Layer 5 of a small transformer language model trained on English Wikipedia (17 layers, counted from 0, width 128).
A neuron's activation on a vector x is GELU(weights . x + bias), where the dot is the dot product.

Input weights of the MLP neurons that the questions are about. A number n stands for n times 0.00048.
n14 (bias -0.041): 113 -167 -86 -102 -27 -15 -168 23 -57 0 -229 -17 70 -137 -56 -95 -49 -46 307 -4 -127 -183 -127 -257 72 102 -72 -8 -59 43 104 146 52 165 231 66 29 70 138 -51 -93 -272 -12 -89 -54 -118 -62 189 -209 332 -286 241 -229 -33 -59 -157 4 -42 68 -53 105 56 100 187 -73 0 -96 227 104 -282 114 23 -101 138 20 150 57 278 -151 284 40 -165 -32 153 57 -43 380 85 130 -4 99 -212 191 -146 -82 73 -86 -82 64 -115 87 166 -36 -26 -80 -64 -100 -32 -19 -50 134 -101 75 -19 401 -24 110 -94 144 59 0 32 144 -86 60 30 -28 -35
n30 (bias -0.006): -277 217 167 -124 -140 23 -8 45 -30 -7 154 115 8 166 103 -91 -125 -120 140 36 93 -15 35 -58 237 -12 -44 42 -35 54 53 84 127 -76 82 16 86 4 -184 -237 104 -230 223 -54 176 -53 19 -156 -37 -235 -103 0 147 -85 66 -56 -62 -15 92 34 46 -236 76 -206 329 -148 -61 58 142 54 -97 170 -19 0 63 -105 162 -106 -212 20 32 4 -228 -144 -296 -72 -24 33 181 -172 37 20 -12 -78 -85 88 193 -100 0 134 -168 36 144 -34 130 103 -72 -135 240 19 11 -60 310 -35 169 -55 166 43 -29 -382 111 -170 -374 50 16 -34 146 -121
n41 (bias -0.017): -180 176 -78 -128 21 12 -83 177 -85 -160 -35 182 -62 -25 -228 -46 -73 22 -60 17 173 139 -252 -144 -168 -128 -30 -97 46 102 -373 -47 34 -102 122 188 -13 -286 173 -161 43 -152 203 -53 -26 -82 114 -58 17 369 -92 130 103 -21 -150 -38 -120 89 47 201 16 -124 61 130 -318 -26 -146 -142 32 -298 73 -87 57 17 -38 12 32 256 -113 -38 71 45 17 -175 89 -239 359 70 9 -179 -118 56 -112 -100 -50 0 -55 -16 212 -156 -37 -226 -47 244 67 236 63 334 45 0 -170 -85 -83 184 103 184 104 58 58 -249 -106 -25 166 -16 -13 60 42 -290
n69 (bias -0.005): 38 -22 133 213 -121 246 95 -17 75 24 100 202 -62 -66 60 11 -72 74 117 191 8 -10 108 7 45 150 -56 -82 55 0 252 -114 184 111 -50 -43 -58 40 -28 -69 -72 22 -49 76 -50 400 -101 239 -46 -206 -109 73 -87 -175 -223 154 186 261 -94 -25 149 -125 7 7 -22 136 14 86 -44 -66 -161 -51 167 -166 -26 169 -46 -100 -110 -105 -11 -56 11 41 -129 -40 -23 159 77 0 -112 46 -4 78 -124 -4 -93 138 35 242 7 -42 -26 0 0 -22 -82 -26 124 -159 -47 98 -336 14 315 0 19 -106 -159 -187 288 -190 -178 18 -263 -63 131 -106
n95 (bias 0.005): 83 -4 126 264 -122 63 -34 -35 168 -194 -69 84 84 30 -117 -155 215 -82 241 -64 32 97 -155 46 -148 100 43 149 -203 -167 116 99 -196 34 109 118 141 -72 -68 73 71 196 51 174 -258 -139 -229 100 -8 -63 203 220 4 -72 274 220 57 -52 -82 74 -49 181 -19 -210 15 -174 22 -205 93 -27 152 -65 30 212 70 46 -141 -66 -158 86 51 -41 -77 193 -217 38 213 97 -4 126 149 -244 119 54 61 -124 177 -80 -70 4 -23 237 -12 -105 0 -105 35 -20 148 11 183 -36 -27 -45 -119 -220 -24 332 46 54 86 -148 0 190 63 99 -105 130
n97 (bias -0.000): 76 -46 104 -168 282 -255 -41 -62 -72 79 70 -185 61 61 134 -328 128 31 -21 -68 90 -130 -33 216 -225 -184 50 -215 -74 16 -181 21 50 261 -181 -4 13 194 14 147 278 130 193 409 48 -51 -153 -25 -231 126 208 133 -213 47 144 67 106 180 -126 28 49 25 201 -37 -85 228 -76 123 68 -147 26 41 -243 124 -288 -82 71 54 -19 -25 208 -115 153 126 -16 40 51 109 100 69 -108 103 47 45 -65 -85 140 110 -213 69 -33 194 4 116 121 -171 -176 -79 139 61 -160 144 -41 61 212 -4 -290 139 257 -57 -33 -63 -40 -167 -55 31 117 -78
n103 (bias 0.011): 64 -218 -12 -84 -22 39 0 89 14 124 -69 84 -7 -211 4 196 121 23 154 -209 -179 164 129 -73 89 11 -48 203 186 -155 -186 -181 -306 -140 169 -66 100 -148 -193 233 -105 239 82 40 162 72 -21 -18 -4 121 104 -179 36 220 66 -105 55 -107 -4 -103 -76 -8 -212 19 68 128 82 254 250 29 80 153 -108 -191 112 -62 67 -15 10 -119 -141 28 148 -162 114 -40 128 123 36 -144 -146 -15 -118 -59 -146 43 100 98 -32 130 110 -87 -11 116 178 -223 228 -294 -47 -72 100 15 40 -50 121 4 -34 29 4 91 149 -182 32 -4 109 -28 48 -69
n126 (bias 0.021): -76 -79 86 -81 -92 86 -126 -86 -209 -48 -31 -4 -268 33 -178 -11 250 55 -8 -123 -301 -38 202 -177 -86 15 -45 58 -55 -212 -7 15 57 11 -74 176 39 11 94 -170 42 189 197 -51 86 200 0 -137 104 -106 133 124 -44 -38 138 11 -118 97 -72 -11 195 114 229 -15 51 -50 -25 -159 53 104 81 -221 -135 71 0 48 100 -277 101 272 233 28 254 -209 0 48 -217 22 201 7 54 -4 -92 19 -81 36 -126 114 100 54 193 95 57 24 30 4 -95 68 166 -55 -112 99 164 -120 -100 86 100 125 120 44 212 -196 144 184 -220 121 4 -170
n132 (bias 0.034): 82 4 8 150 -233 18 -158 -26 62 38 -224 207 45 -146 119 8 293 -116 -108 78 -74 88 23 -75 241 -11 -100 278 -131 152 52 78 -215 0 -43 -40 103 96 37 11 31 12 69 134 -222 -12 66 321 -4 137 199 -102 102 -23 -148 12 97 59 -92 99 -97 -66 214 168 155 163 -404 -68 -37 101 -204 -67 -85 102 46 -49 7 91 -14 19 -19 -12 -49 -27 -59 25 -35 -181 116 -127 55 165 172 106 -30 374 62 -22 -105 -71 132 -132 12 -86 46 126 46 161 202 -304 154 144 114 67 62 68 -94 22 0 102 35 -168 -126 116 -120 79 -15 -23
n139 (bias 0.005): 42 -68 66 7 63 109 152 43 73 -51 -148 205 -289 -137 301 -11 -159 -12 -96 74 -218 212 -41 -63 0 -108 168 22 -22 -18 -80 -46 145 -164 -55 -170 0 66 82 -11 80 114 0 92 -153 81 -40 108 54 -250 63 128 -81 54 -127 -210 -52 -47 50 -123 348 -81 -70 -45 -92 111 40 128 238 -261 -51 37 118 116 -38 183 -14 53 -32 11 -38 -141 -57 -15 51 12 -111 144 400 -119 94 -117 27 98 -190 128 45 7 72 195 146 -42 215 -53 -79 201 -126 110 -178 18 -156 -108 71 15 12 -173 -66 -141 234 -60 88 -182 198 67 -69 -14 -247 -168
n157 (bias -0.013): -19 -65 66 53 -221 237 -198 -113 -58 90 -50 62 -34 52 -153 232 -70 -4 -31 -74 -23 98 -273 71 156 -15 -134 175 26 93 -140 -186 -246 -169 -284 71 -193 -59 203 79 15 100 -15 96 -174 -152 -55 -45 352 12 20 188 24 -62 -300 131 -254 -22 303 -190 239 -124 -48 38 -11 15 44 100 -103 -240 106 11 82 83 -226 218 98 38 32 -38 19 -16 91 -85 -55 -102 12 181 79 -4 122 39 121 -30 30 173 74 -19 72 -102 19 104 124 8 -11 195 142 61 -164 126 7 -170 -72 192 -81 -94 98 15 -57 -237 -80 57 65 -15 -108 0 38 105
n169 (bias 0.020): -235 -15 109 -19 129 -44 38 123 -115 353 50 8 -275 147 108 46 -63 24 63 -67 67 82 50 170 93 -95 -74 48 -106 158 -26 102 39 60 -88 261 52 217 29 -53 172 -140 8 184 -72 -209 201 -286 139 -201 20 -222 148 28 -146 82 -64 144 27 166 -75 70 104 -123 34 -90 33 49 239 -80 111 26 34 53 -128 23 -48 35 -221 -12 354 16 -104 -35 96 -314 -270 123 302 11 -72 79 39 -42 -148 60 146 94 -88 -107 -206 27 0 -33 158 -62 12 -23 -8 11 19 -51 57 4 90 -210 59 -291 -12 -228 -85 -43 -53 185 4 7 -46 -53
n193 (bias 0.009): -145 28 -135 -31 91 -10 150 -49 -255 -139 30 -4 59 -181 -64 60 -47 350 54 -178 -215 -131 14 -70 -64 14 -64 181 21 -145 -38 14 75 123 191 -56 15 -255 39 70 40 -64 -215 -80 188 -80 -17 28 -91 119 -37 168 49 84 -41 -14 7 20 107 58 -28 -126 3 -103 83 -83 -157 -217 274 45 84 -24 -52 -63 82 228 95 14 -66 -164 -156 -91 180 32 17 160 -130 72 -66 -69 121 171 0 32 157 3 62 156 -132 88 179 216 -223 115 46 189 29 -25 3 31 147 14 -187 193 -62 -49 171 0 -114 -217 -29 -21 -219 -118 -39 -20 0 168
n195 (bias -0.019): -131 -34 395 97 -147 -57 34 -15 16 175 -16 121 -46 29 -90 9 149 202 70 -26 -84 -75 107 -126 -262 300 254 -62 -147 -29 -99 96 -125 -141 -27 250 -204 46 293 -17 13 228 112 63 -169 -31 -58 55 -110 -46 45 79 219 -184 247 91 -34 140 -82 -49 -59 -39 323 -51 -137 -256 107 -50 167 135 132 -71 -179 259 189 216 -12 -51 -48 232 120 -82 183 -82 41 -9 -331 15 75 -179 -31 -290 -131 94 -109 -154 -60 222 -24 -18 220 152 4 346 -26 39 -142 39 -151 -142 29 -26 -234 50 157 21 18 349 -78 17 60 4 -169 184 -104 -69 26 -4
n212 (bias -0.013): -165 -239 -75 36 144 -144 80 -51 -105 -180 -11 57 -139 72 49 28 -108 94 -169 237 -158 -116 -24 215 -142 -16 217 -117 -40 146 -78 -116 -8 -16 -59 93 -118 -162 154 -84 70 155 -102 44 55 145 39 165 -75 13 21 75 -130 46 77 111 159 98 315 -35 -48 4 67 142 -106 -58 -242 364 309 12 -38 223 -63 -16 82 149 -62 40 -98 -29 -28 -13 125 -284 27 -113 41 197 221 -169 55 -138 241 181 60 -189 -176 20 62 50 149 -49 -45 245 199 325 -221 73 -143 111 -230 -190 -48 -126 -194 141 50 -80 -182 24 -139 159 35 75 -107 27 252 -48
n217 (bias 0.002): -178 31 65 48 -96 184 38 -4 -161 67 -72 -38 99 24 7 199 97 -99 25 -111 126 116 70 72 95 -165 53 47 -117 -10 -41 178 -201 -139 206 -98 -11 10 160 251 152 14 -63 -48 -22 115 -155 -170 183 30 -88 115 212 -215 -81 162 62 3 -4 332 -103 216 207 60 31 142 -91 151 42 238 -101 -158 -123 -21 -32 10 -93 98 113 98 -31 -4 -160 -4 -171 53 4 141 -50 -42 -116 -140 21 14 -103 -14 -53 -92 30 390 -17 32 -25 173 31 88 -39 -60 -24 -24 50 21 128 -88 53 35 -140 7 93 214 -67 -74 -15 65 -11 -86 -14 231
n222 (bias -0.008): -4 -73 -4 137 -88 -70 -209 200 -82 15 167 -283 -36 28 -119 -69 255 -120 154 201 445 -60 86 144 -20 266 173 -4 24 -127 99 -158 -194 158 -72 -51 127 8 -129 76 103 -16 99 -36 191 176 -36 -218 -130 -248 179 -155 -265 163 13 -99 -64 43 -25 -8 176 -54 202 12 218 -50 -8 108 155 -4 -29 -20 103 -40 -45 0 23 -220 -178 -25 249 126 77 120 141 -215 -112 296 -71 -133 -21 96 -71 -219 68 -309 84 8 -132 -17 226 133 95 13 -29 -37 -62 99 236 64 189 -120 -89 0 62 -150 -122 44 -122 -101 177 139 -48 100 -281 -96 0 -52
n233 (bias -0.039): -12 -51 95 -27 250 46 -8 -14 -122 14 -151 34 -39 -249 32 238 138 -58 109 236 -114 -164 51 -4 87 -90 235 19 27 89 188 202 112 -80 0 -79 -53 -54 -52 -62 -193 80 -124 46 -49 28 -123 67 -4 258 99 0 25 -134 -21 120 156 0 88 -34 -58 36 -23 282 -169 20 118 71 86 199 -338 -74 174 55 112 302 -227 95 -26 287 48 253 -79 64 -11 43 101 -52 156 15 -169 -252 -69 -248 51 -12 -133 -58 136 -106 -71 350 169 -196 -238 -119 -84 44 -58 4 -11 274 -12 -23 234 157 77 -214 118 -4 -64 227 -34 -12 24 -30 76 8
n239 (bias -0.027): -51 8 172 -29 45 -136 103 -90 -228 125 -109 -186 102 -123 -92 -217 -9 48 -89 124 39 -169 21 -82 -117 33 -21 -216 -82 -134 141 89 -17 198 -86 131 -48 -150 -86 -78 -123 -294 -135 338 -48 -98 -198 -58 -142 109 87 -107 18 111 -13 -8 131 40 21 -48 213 -106 323 -46 20 17 16 -145 32 -222 64 271 -142 178 -306 -83 108 -54 186 38 96 71 46 -178 209 -327 25 223 -18 -15 30 94 -30 -307 -181 45 -240 -57 -115 78 120 450 -85 198 13 -63 -13 -151 33 89 125 76 17 130 307 0 163 90 -49 21 92 92 -147 159 4 47 180 -148
n242 (bias -0.003): -223 -105 176 -184 -36 89 -120 351 -210 221 -98 -307 64 16 12 -12 54 -34 -49 87 -21 -198 93 -8 191 12 -16 233 88 -130 -4 45 290 8 126 194 -117 16 -84 -40 -99 -204 8 186 215 -37 -63 16 -238 268 85 75 190 166 -77 -213 135 -62 8 -264 -64 152 -16 -77 67 -62 31 -133 66 156 113 60 -99 60 236 -305 128 4 -19 163 -73 -216 73 -160 136 144 -70 53 84 45 -235 137 -83 -52 -100 -283 -4 -52 116 276 -200 -70 189 -153 138 32 326 -16 40 -154 94 58 -4 28 66 -72 -79 -8 91 -8 -192 24 -95 -163 12 -31 -65 92
n257 (bias -0.017): 0 73 -51 -104 -86 87 -18 54 182 126 -3 -55 36 4 -84 -109 67 -34 189 -191 79 23 -7 -100 -62 -341 -88 7 -86 11 -18 -67 74 39 -8 -76 79 110 -28 -18 -81 -158 44 -89 -11 -19 278 -97 19 -40 -46 -71 -74 231 130 -7 -182 172 -22 84 11 -214 -78 -22 124 -155 -151 277 75 -187 -139 -36 -227 40 150 303 -160 145 -128 -268 -95 -264 -7 -115 74 219 0 104 223 27 19 180 -60 214 36 145 126 193 69 34 90 19 7 169 -171 -55 106 7 100 -25 -116 -26 -94 -245 -160 -83 -75 -39 16 -130 -48 -212 -23 182 30 -7 -37 -11
n298 (bias 0.015): -34 44 20 -156 -7 -240 200 8 -25 171 -31 12 289 -152 -30 107 -181 -174 112 227 15 187 -70 -141 -240 11 126 21 -33 -25 -100 297 45 -214 -187 308 107 -29 72 131 -198 0 -171 104 81 83 4 259 -323 -156 23 163 -4 98 31 123 -14 -53 -171 -25 0 -7 -50 -137 -75 49 210 191 -116 -94 -57 83 68 0 52 11 53 0 -89 93 -159 94 103 -4 35 -75 124 346 101 127 226 -216 19 -103 -105 -129 -128 54 105 -88 62 -15 -11 119 15 41 7 82 101 83 46 -94 -44 36 -60 -84 205 -18 106 36 -15 56 -67 58 -172 143 100 113
n311 (bias -0.025): -127 -80 283 -126 -59 -84 -173 -82 269 -186 -37 -48 31 -39 -125 -108 -90 21 65 255 103 -48 236 -71 -40 0 206 42 71 277 167 94 4 -368 -83 -13 -37 -128 -70 12 142 174 113 160 -79 131 -15 127 -21 209 96 91 -21 -74 34 146 -106 -158 -117 58 185 -289 -78 88 144 37 15 -207 -13 225 66 -20 -31 -24 -93 8 69 -64 -37 44 -4 -346 -76 -93 -235 164 -98 252 171 249 -46 -74 66 12 138 -113 17 39 34 141 -75 8 49 -259 281 48 81 -274 134 -35 185 204 -24 74 -82 24 152 248 -128 91 157 36 197 0 -12 15 117 -91
n365 (bias 0.021): 74 48 -149 -103 -87 -139 40 -46 104 -33 52 -48 75 -79 -16 64 -21 -80 151 198 66 -122 -145 -32 169 222 178 43 40 -161 4 86 -199 -191 -125 -139 -29 86 -18 -32 306 -150 41 145 21 198 -452 -104 -240 179 101 327 4 0 -152 -179 107 170 171 -93 67 -274 -43 -61 55 131 -47 -38 0 -16 128 -178 31 124 -45 16 -196 52 -71 -202 24 -30 48 -167 -120 -203 197 215 62 45 184 4 235 168 262 -12 26 138 -11 8 -92 16 -184 134 -121 73 308 146 0 -35 -50 234 160 39 33 -64 -74 -226 -13 135 57 206 159 130 -94 -38 -57 -56
n376 (bias -0.005): 285 33 168 58 40 95 -18 -25 46 107 -92 0 -119 -213 44 48 -49 50 168 38 -132 163 -73 -141 48 51 193 -141 -217 -72 11 -15 -70 -7 -19 -142 -164 -32 16 0 130 159 159 36 160 26 -263 -4 76 -124 -130 216 180 26 -43 -82 151 -170 -11 46 22 -45 -32 -250 68 153 -53 -190 -64 -101 83 -199 301 135 -7 -84 32 150 164 15 254 -114 -227 -242 -127 47 86 -157 -76 150 149 -87 120 164 192 -128 84 22 -115 270 -87 30 41 -20 -55 100 -44 52 -50 125 -99 153 69 -193 139 179 34 101 -35 -163 -96 122 74 -65 -11 63 18 -58
n399 (bias 0.025): -26 -190 176 153 -153 124 -81 53 -55 82 134 148 155 -71 -40 -40 236 0 168 -129 44 -40 -14 -71 -29 174 149 48 110 147 -28 73 4 59 -78 165 190 -388 27 -181 -58 18 -156 -74 -97 100 -129 -82 56 90 83 -63 -88 33 -117 -15 148 -21 -58 10 -92 -113 -108 29 -7 -80 -201 -46 94 -117 37 -106 -189 -11 130 -207 -21 111 -20 315 90 4 -154 -66 -90 -27 88 128 28 -80 56 52 4 157 64 133 121 162 27 -89 -71 231 84 140 137 116 312 192 42 147 -152 22 97 -70 151 -11 -4 57 81 110 33 -90 277 88 120 170 152 0
n471 (bias -0.020): 77 32 -17 91 -28 -111 149 177 -11 22 -11 338 39 27 177 44 -114 -25 130 -25 -70 -7 187 -8 -4 142 28 34 106 62 19 -16 -8 -104 -17 -204 -103 -47 -130 51 49 0 48 175 -249 53 143 59 -78 -204 37 189 72 4 21 226 180 54 -238 138 -121 -251 -147 12 39 -239 -189 232 208 287 111 -149 -89 36 185 63 27 -124 44 -88 -160 158 -163 -8 -61 429 69 -133 -113 33 21 263 225 -32 122 -139 13 -66 61 12 -51 4 16 -168 -479 120 -113 44 -219 58 -134 -102 139 -113 4 -103 -25 192 -43 -177 -117 -56 4 -90 295 -72 -32 8
n473 (bias 0.000): 83 -113 51 -123 -134 153 -38 -120 -97 -230 105 169 -114 130 184 237 -44 -233 130 -44 -160 208 113 88 0 -111 59 -15 88 -11 150 12 43 -120 125 49 -48 19 -148 306 193 114 -71 0 -364 112 241 -35 36 8 -61 192 211 -163 241 -27 141 127 -220 -171 11 51 38 207 11 138 -45 82 42 34 -184 -118 114 58 98 -277 15 299 -54 102 -35 46 -109 -276 101 17 107 -28 -51 94 363 -44 -163 42 103 26 110 34 33 8 -139 -119 134 -38 62 59 -125 47 80 -136 135 111 -62 -26 175 -131 -44 73 25 -15 141 86 -75 99 220 11 152 35
n485 (bias -0.013): -91 -134 190 -11 139 21 -113 399 164 -122 -94 -109 -11 62 -26 104 0 -43 132 -130 191 -41 -115 11 157 -114 34 157 4 -65 -61 -38 8 -40 -23 -4 158 -94 -206 -293 -60 0 34 7 -135 42 -68 48 -100 65 -113 57 -4 19 -203 19 7 -140 131 -29 44 -38 -76 -220 11 -68 -100 173 457 -40 122 -88 -14 -52 -165 -7 -36 -193 21 -82 93 16 -100 -23 -183 -88 53 190 126 -93 135 218 57 15 -117 58 93 40 -64 8 0 42 -53 -176 -175 67 -49 -15 212 -43 11 174 358 167 38 11 275 157 12 -301 116 -71 -48 36 -98 -130 265 114
n499 (bias -0.045): -23 245 107 180 149 -111 -114 163 39 162 -149 24 162 -31 -220 134 64 33 -190 9 234 37 -223 52 -72 163 -18 -81 132 26 -138 -91 -50 65 -111 196 111 30 228 9 -77 193 -18 -122 -102 -32 190 79 -211 184 74 230 176 0 -61 -171 -118 -249 144 -214 39 358 22 -4 -204 140 -163 -9 136 -281 41 35 65 -204 -247 -49 4 40 -112 -99 13 -14 342 59 129 72 41 16 -234 -145 -65 -202 288 -226 0 195 194 -4 55 -272 150 -73 -9 19 161 -130 279 67 -87 -96 9 -36 142 -161 -9 31 252 285 271 -31 -377 130 81 -105 -284 4 18 189

Each question shows a token from some text and the vector x that enters the MLP there. A number n stands for n times 0.011.

" and": -16 -36 91 10 -8 195 33 35 -45 -31 -151 -96 -223 52 52 -187 -36 -13 -228 -24 16 123 54 -12 36 -38 -217 -116 101 25 46 65 -35 -195 -47 -83 -167 -331 95 13 31 216 91 -23 67 -80 37 121 4 88 110 -48 -100 -259 261 46 94 117 119 -26 4 -31 -53 -5 -170 -55 14 75 61 82 94 -53 -25 65 -16 -116 174 -105 0 2 -111 -136 -51 102 -136 -125 19 -181 -123 140 -88 133 -18 -30 -119 158 115 -47 46 57 -97 -53 -83 137 -38 87 40 -27 -4 28 132 -9 157 -74 74 -37 -76 -68 -26 82 197 165 134 180 117 80 -23 -40
The most active neuron and its activation: n311, at about 0.82

"up": -82 144 -128 132 173 62 15 -75 -9 29 -57 60 117 -63 216 236 18 61 38 11 41 -103 158 -41 -146 -76 -52 -215 99 201 62 -208 -2 -87 16 118 87 34 -145 -16 47 111 -18 -93 10 139 26 68 55 -95 -12 -53 28 90 -5 76 -96 -96 -17 17 -11 -88 101 -90 98 137 -143 27 11 27 19 78 15 -226 -113 57 -126 -17 -13 -70 78 55 -228 -160 -141 -94 -52 -38 -196 -34 18 -26 82 -1 -23 -41 160 50 -6 103 -130 -38 93 82 56 135 141 -61 54 -44 79 147 -73 188 -236 72 105 223 -214 98 -61 46 -134 -25 -107 5 -84 -253
Which neuron lights up most? n311

"199": -152 139 -38 -125 -49 11 176 -86 39 -95 211 -55 -17 9 92 6 135 247 -101 43 -152 -82 135 70 73 -96 -109 -67 -90 -12 -96 -161 -89 119 72 52 134 12 -41 -5 37 52 64 -47 -9 -110 70 92 180 269 -116 50 -122 -111 115 55 95 54 -100 -96 15 153 126 -226 -106 13 45 135 145 25 51 -114 -64 -126 181 188 32 -51 -100 -25 83 -124 -210 -87 -25 19 -53 116 124 50 -27 -65 -82 -83 217 157 -63 -34 -92 -2 163 135 -71 -64 -120 -141 22 -11 -14 -85 -25 -126 -19 106 30 17 -52 -53 -166 218 -146 18 -135 -27 -188 23 -14 122
The most active neuron and its activation: n193, at about 1.6

" in": 122 -71 -8 -127 168 122 78 151 196 -139 183 42 127 89 12 -11 -116 -43 33 -36 73 11 6 -146 -136 24 43 -125 135 119 -70 -74 -180 -23 -1 -12 -111 89 37 -64 210 -104 -137 -18 30 58 -68 270 -96 68 -93 135 76 -48 40 -153 43 -67 -47 4 5 70 -99 -22 44 -108 42 -47 59 163 106 -24 49 -50 67 -112 5 -57 -226 -76 -42 -52 72 44 192 54 -17 -343 -166 -4 -178 112 5 -23 -21 -125 324 -29 -41 130 -31 58 -37 -5 -92 -149 97 61 23 -106 -49 -57 -5 232 107 12 45 -140 70 -131 -6 102 42 26 196 -96 -46 -167
Which neuron lights up most? n471

"ed": 7 36 43 -102 12 216 224 -121 32 175 -215 116 55 36 14 -13 41 13 -58 -86 -103 32 163 -148 66 -132 189 131 112 99 10 -33 234 114 -88 0 -51 -45 -172 -87 -204 142 2 -58 -76 88 85 -43 -29 -46 322 -67 -128 148 -65 84 114 -128 -99 30 19 -97 79 -104 -42 72 34 52 -122 -106 53 104 64 -148 -186 -212 -38 41 -16 -57 35 116 4 -80 -181 -30 22 -66 29 -159 -81 105 -13 -11 12 -24 40 37 21 35 -188 -50 181 -184 13 10 101 109 28 128 -58 2 78 220 2 -96 2 -134 -71 -45 -68 -92 102 -139 58 213 2 -58
The three highest activations, in order: n399, n139, n242

" Junior": 276 -147 -194 31 -97 -63 49 11 -108 -156 -150 -11 90 -51 163 41 -163 62 51 -120 5 87 48 -34 -2 -21 -35 31 -157 -3 -153 -34 84 -22 0 -197 -2 -52 -22 -160 103 -69 -90 95 298 -33 -137 -92 17 59 112 -58 1 -52 -9 45 -82 92 112 -96 -71 -21 17 58 -98 -111 -76 -60 111 -182 63 6 8 129 160 -64 -80 38 -27 141 -67 61 0 106 -84 -76 -59 -29 96 15 -2 157 -43 120 -20 68 -41 -65 172 104 159 -264 37 -51 18 9 -151 2 162 171 290 243 -26 -111 64 132 147 -24 -44 74 -35 52 -205 -39 -144 104 26 52
Which two neurons fire most, strongest first? n193, n132

" ": -126 53 12 41 103 164 -7 -179 70 -59 138 -33 50 3 -178 -114 55 -112 95 -36 186 -3 -71 62 -3 21 90 -72 -108 8 -51 -38 -19 10 -191 17 -76 138 -60 109 86 201 180 67 165 118 82 19 94 73 -82 9 -84 -133 126 30 -37 -37 68 137 96 -41 86 212 -84 -68 -5 156 -151 -141 180 -52 184 -58 55 -32 -71 -61 -74 58 83 156 79 -88 -50 27 -215 -80 -103 -115 -119 52 20 -137 11 84 -12 -149 149 43 107 -60 -288 -110 -186 -65 -249 36 17 -38 -172 -96 82 247 -75 -39 47 -47 -82 54 100 3 -65 39 65 67 -167 77
Which two neurons fire most, strongest first? n222, n126

" pri": 65 -82 2 -17 -160 18 -32 -105 57 254 30 -31 22 -120 73 5 -145 186 -95 20 -89 116 48 -12 256 52 -2 -156 -136 4 25 -16 37 -48 156 -8 -11 88 -50 -5 45 -205 61 -88 -115 63 15 -6 16 159 -25 124 9 -48 -296 42 75 51 -36 99 -27 -30 45 122 196 -164 -170 -156 41 -193 32 -69 238 91 127 9 197 -2 -82 -71 93 152 134 -91 49 -133 12 -140 -73 114 -190 69 -67 198 -120 15 -116 27 52 -252 14 6 163 -79 24 -130 99 -77 80 64 135 51 -40 -107 -5 9 153 -81 -17 -2 39 -24 -143 -185 44 -106 64 24
Which neuron lights up most? n132

" |": -14 112 105 -105 -145 9 75 130 62 132 177 -77 -39 39 -220 -28 -36 114 76 -80 164 -175 -185 -27 -130 141 -21 100 -123 -32 71 -82 -132 -73 -138 -54 76 70 93 -215 -9 75 -183 -48 70 14 196 -46 189 -21 110 1 -4 -49 34 60 83 137 39 -92 -130 130 -147 -66 -37 -59 77 24 -19 100 86 49 71 -28 -88 -133 -17 -90 153 106 -152 160 243 88 61 -153 26 -104 -42 68 -74 -47 93 124 39 -16 32 -150 163 -168 16 -135 -253 -114 -13 -24 89 -48 -28 64 50 46 27 -25 27 66 -212 -29 97 58 -258 122 84 7 151 -107 61 9
The most active neuron and its activation: n499, at about 1.8

":": 3 -6 -95 113 -105 237 67 -81 85 71 14 -27 -3 -108 -73 199 31 -24 90 70 0 -67 56 21 -21 114 105 198 -153 -95 131 12 50 -160 -129 150 25 -63 -36 -48 113 170 -173 -188 115 221 52 -49 104 -142 185 -82 7 -8 82 -21 3 -137 -55 -34 -2 37 47 16 -54 -54 60 -53 -77 127 -79 -148 20 52 -41 -7 99 -110 107 4 99 160 35 280 54 -174 53 -187 110 -96 -206 -117 132 12 145 -150 -50 -160 29 -13 -45 -57 45 2 30 -95 138 -59 -43 -85 -43 -50 -9 175 -235 102 -160 -116 18 -1 -60 266 53 -151 25 -95 -64 -90
The most active neuron and its activation: n233, at about 1.5

"1": -87 -35 13 76 -160 -60 -188 -108 21 9 83 -51 127 -69 128 -31 -121 -178 -65 -134 -34 -77 -129 49 48 -58 -31 16 29 186 44 -74 -11 -103 92 -27 158 111 189 102 207 57 -48 40 94 -314 111 39 174 -141 80 181 -161 15 95 -47 109 5 -25 -68 -120 12 94 -217 -164 -222 -32 167 -70 -58 -31 -36 29 -119 68 132 30 -81 79 89 -104 -45 92 -2 -133 -112 -76 117 -81 162 7 -45 152 -116 43 8 132 160 82 -50 63 -35 -93 -108 -56 -85 78 127 -74 -171 31 22 185 1 108 -65 76 116 -45 154 -204 114 13 70 -134 125 -89 74
Which neuron lights up most? n499

" He": 124 68 -39 3 184 -42 82 -1 143 -291 -98 -237 -248 18 223 94 -75 199 -57 -49 44 223 10 -103 -49 -97 189 -4 -92 -107 -128 -57 -195 -123 -72 -201 35 54 97 -62 -86 -45 40 162 5 84 1 -85 76 129 -55 23 26 -82 36 -7 44 -163 56 152 88 78 43 15 -56 75 -58 96 -131 -24 69 104 73 30 157 0 -115 137 132 23 -62 78 47 -27 -67 -166 12 239 64 -65 -136 124 -115 -124 -76 72 -57 -12 87 124 -110 -183 -76 -53 -44 -146 -130 -19 -56 128 176 -15 102 -1 0 -5 91 -163 -2 153 145 -37 -52 85 1 -43 26 12
Which two neurons fire most, strongest first? n139, n217

" during": 184 9 -53 -157 16 68 64 96 197 -264 72 132 150 4 19 -235 -33 8 8 76 -91 -27 50 -173 -22 49 -15 -150 155 94 43 -27 -32 76 12 31 -42 98 -112 -95 94 30 -162 -69 -18 33 -13 40 37 91 -123 -24 -17 -181 141 -75 -24 -173 20 31 -60 -9 -195 17 -55 -54 -84 -19 106 -3 68 48 -90 -34 11 -67 128 129 -6 -8 -50 -97 -103 116 150 -70 -62 -227 24 94 -127 189 -87 107 -11 -115 -7 23 -112 71 -27 184 10 -6 -36 -150 253 126 143 -142 -48 2 -54 180 261 151 106 -174 -89 -84 137 -39 30 39 200 18 -184 -85
Which two neurons fire most, strongest first? n14, n399

" U": 116 92 -164 -50 59 28 140 -210 -105 189 15 59 -46 -249 111 71 36 131 -50 -38 119 -38 9 59 -84 -116 105 117 -123 118 -82 -82 -78 -3 -42 18 -95 48 -92 -44 178 -58 90 72 309 17 191 -172 81 -13 -102 66 105 -29 83 24 64 -42 47 59 -17 117 77 -52 10 115 -60 77 -119 -91 53 191 -1 -13 -8 63 -223 8 -137 149 94 -153 35 46 -111 82 101 -39 -153 -47 -35 -106 44 -58 -153 -233 32 -208 -9 -20 11 -35 169 -30 -58 -33 -88 137 -67 -85 -29 156 -120 -8 80 5 192 86 -198 -24 61 168 -143 154 43 -121 -68 -167
Which neuron lights up most? n376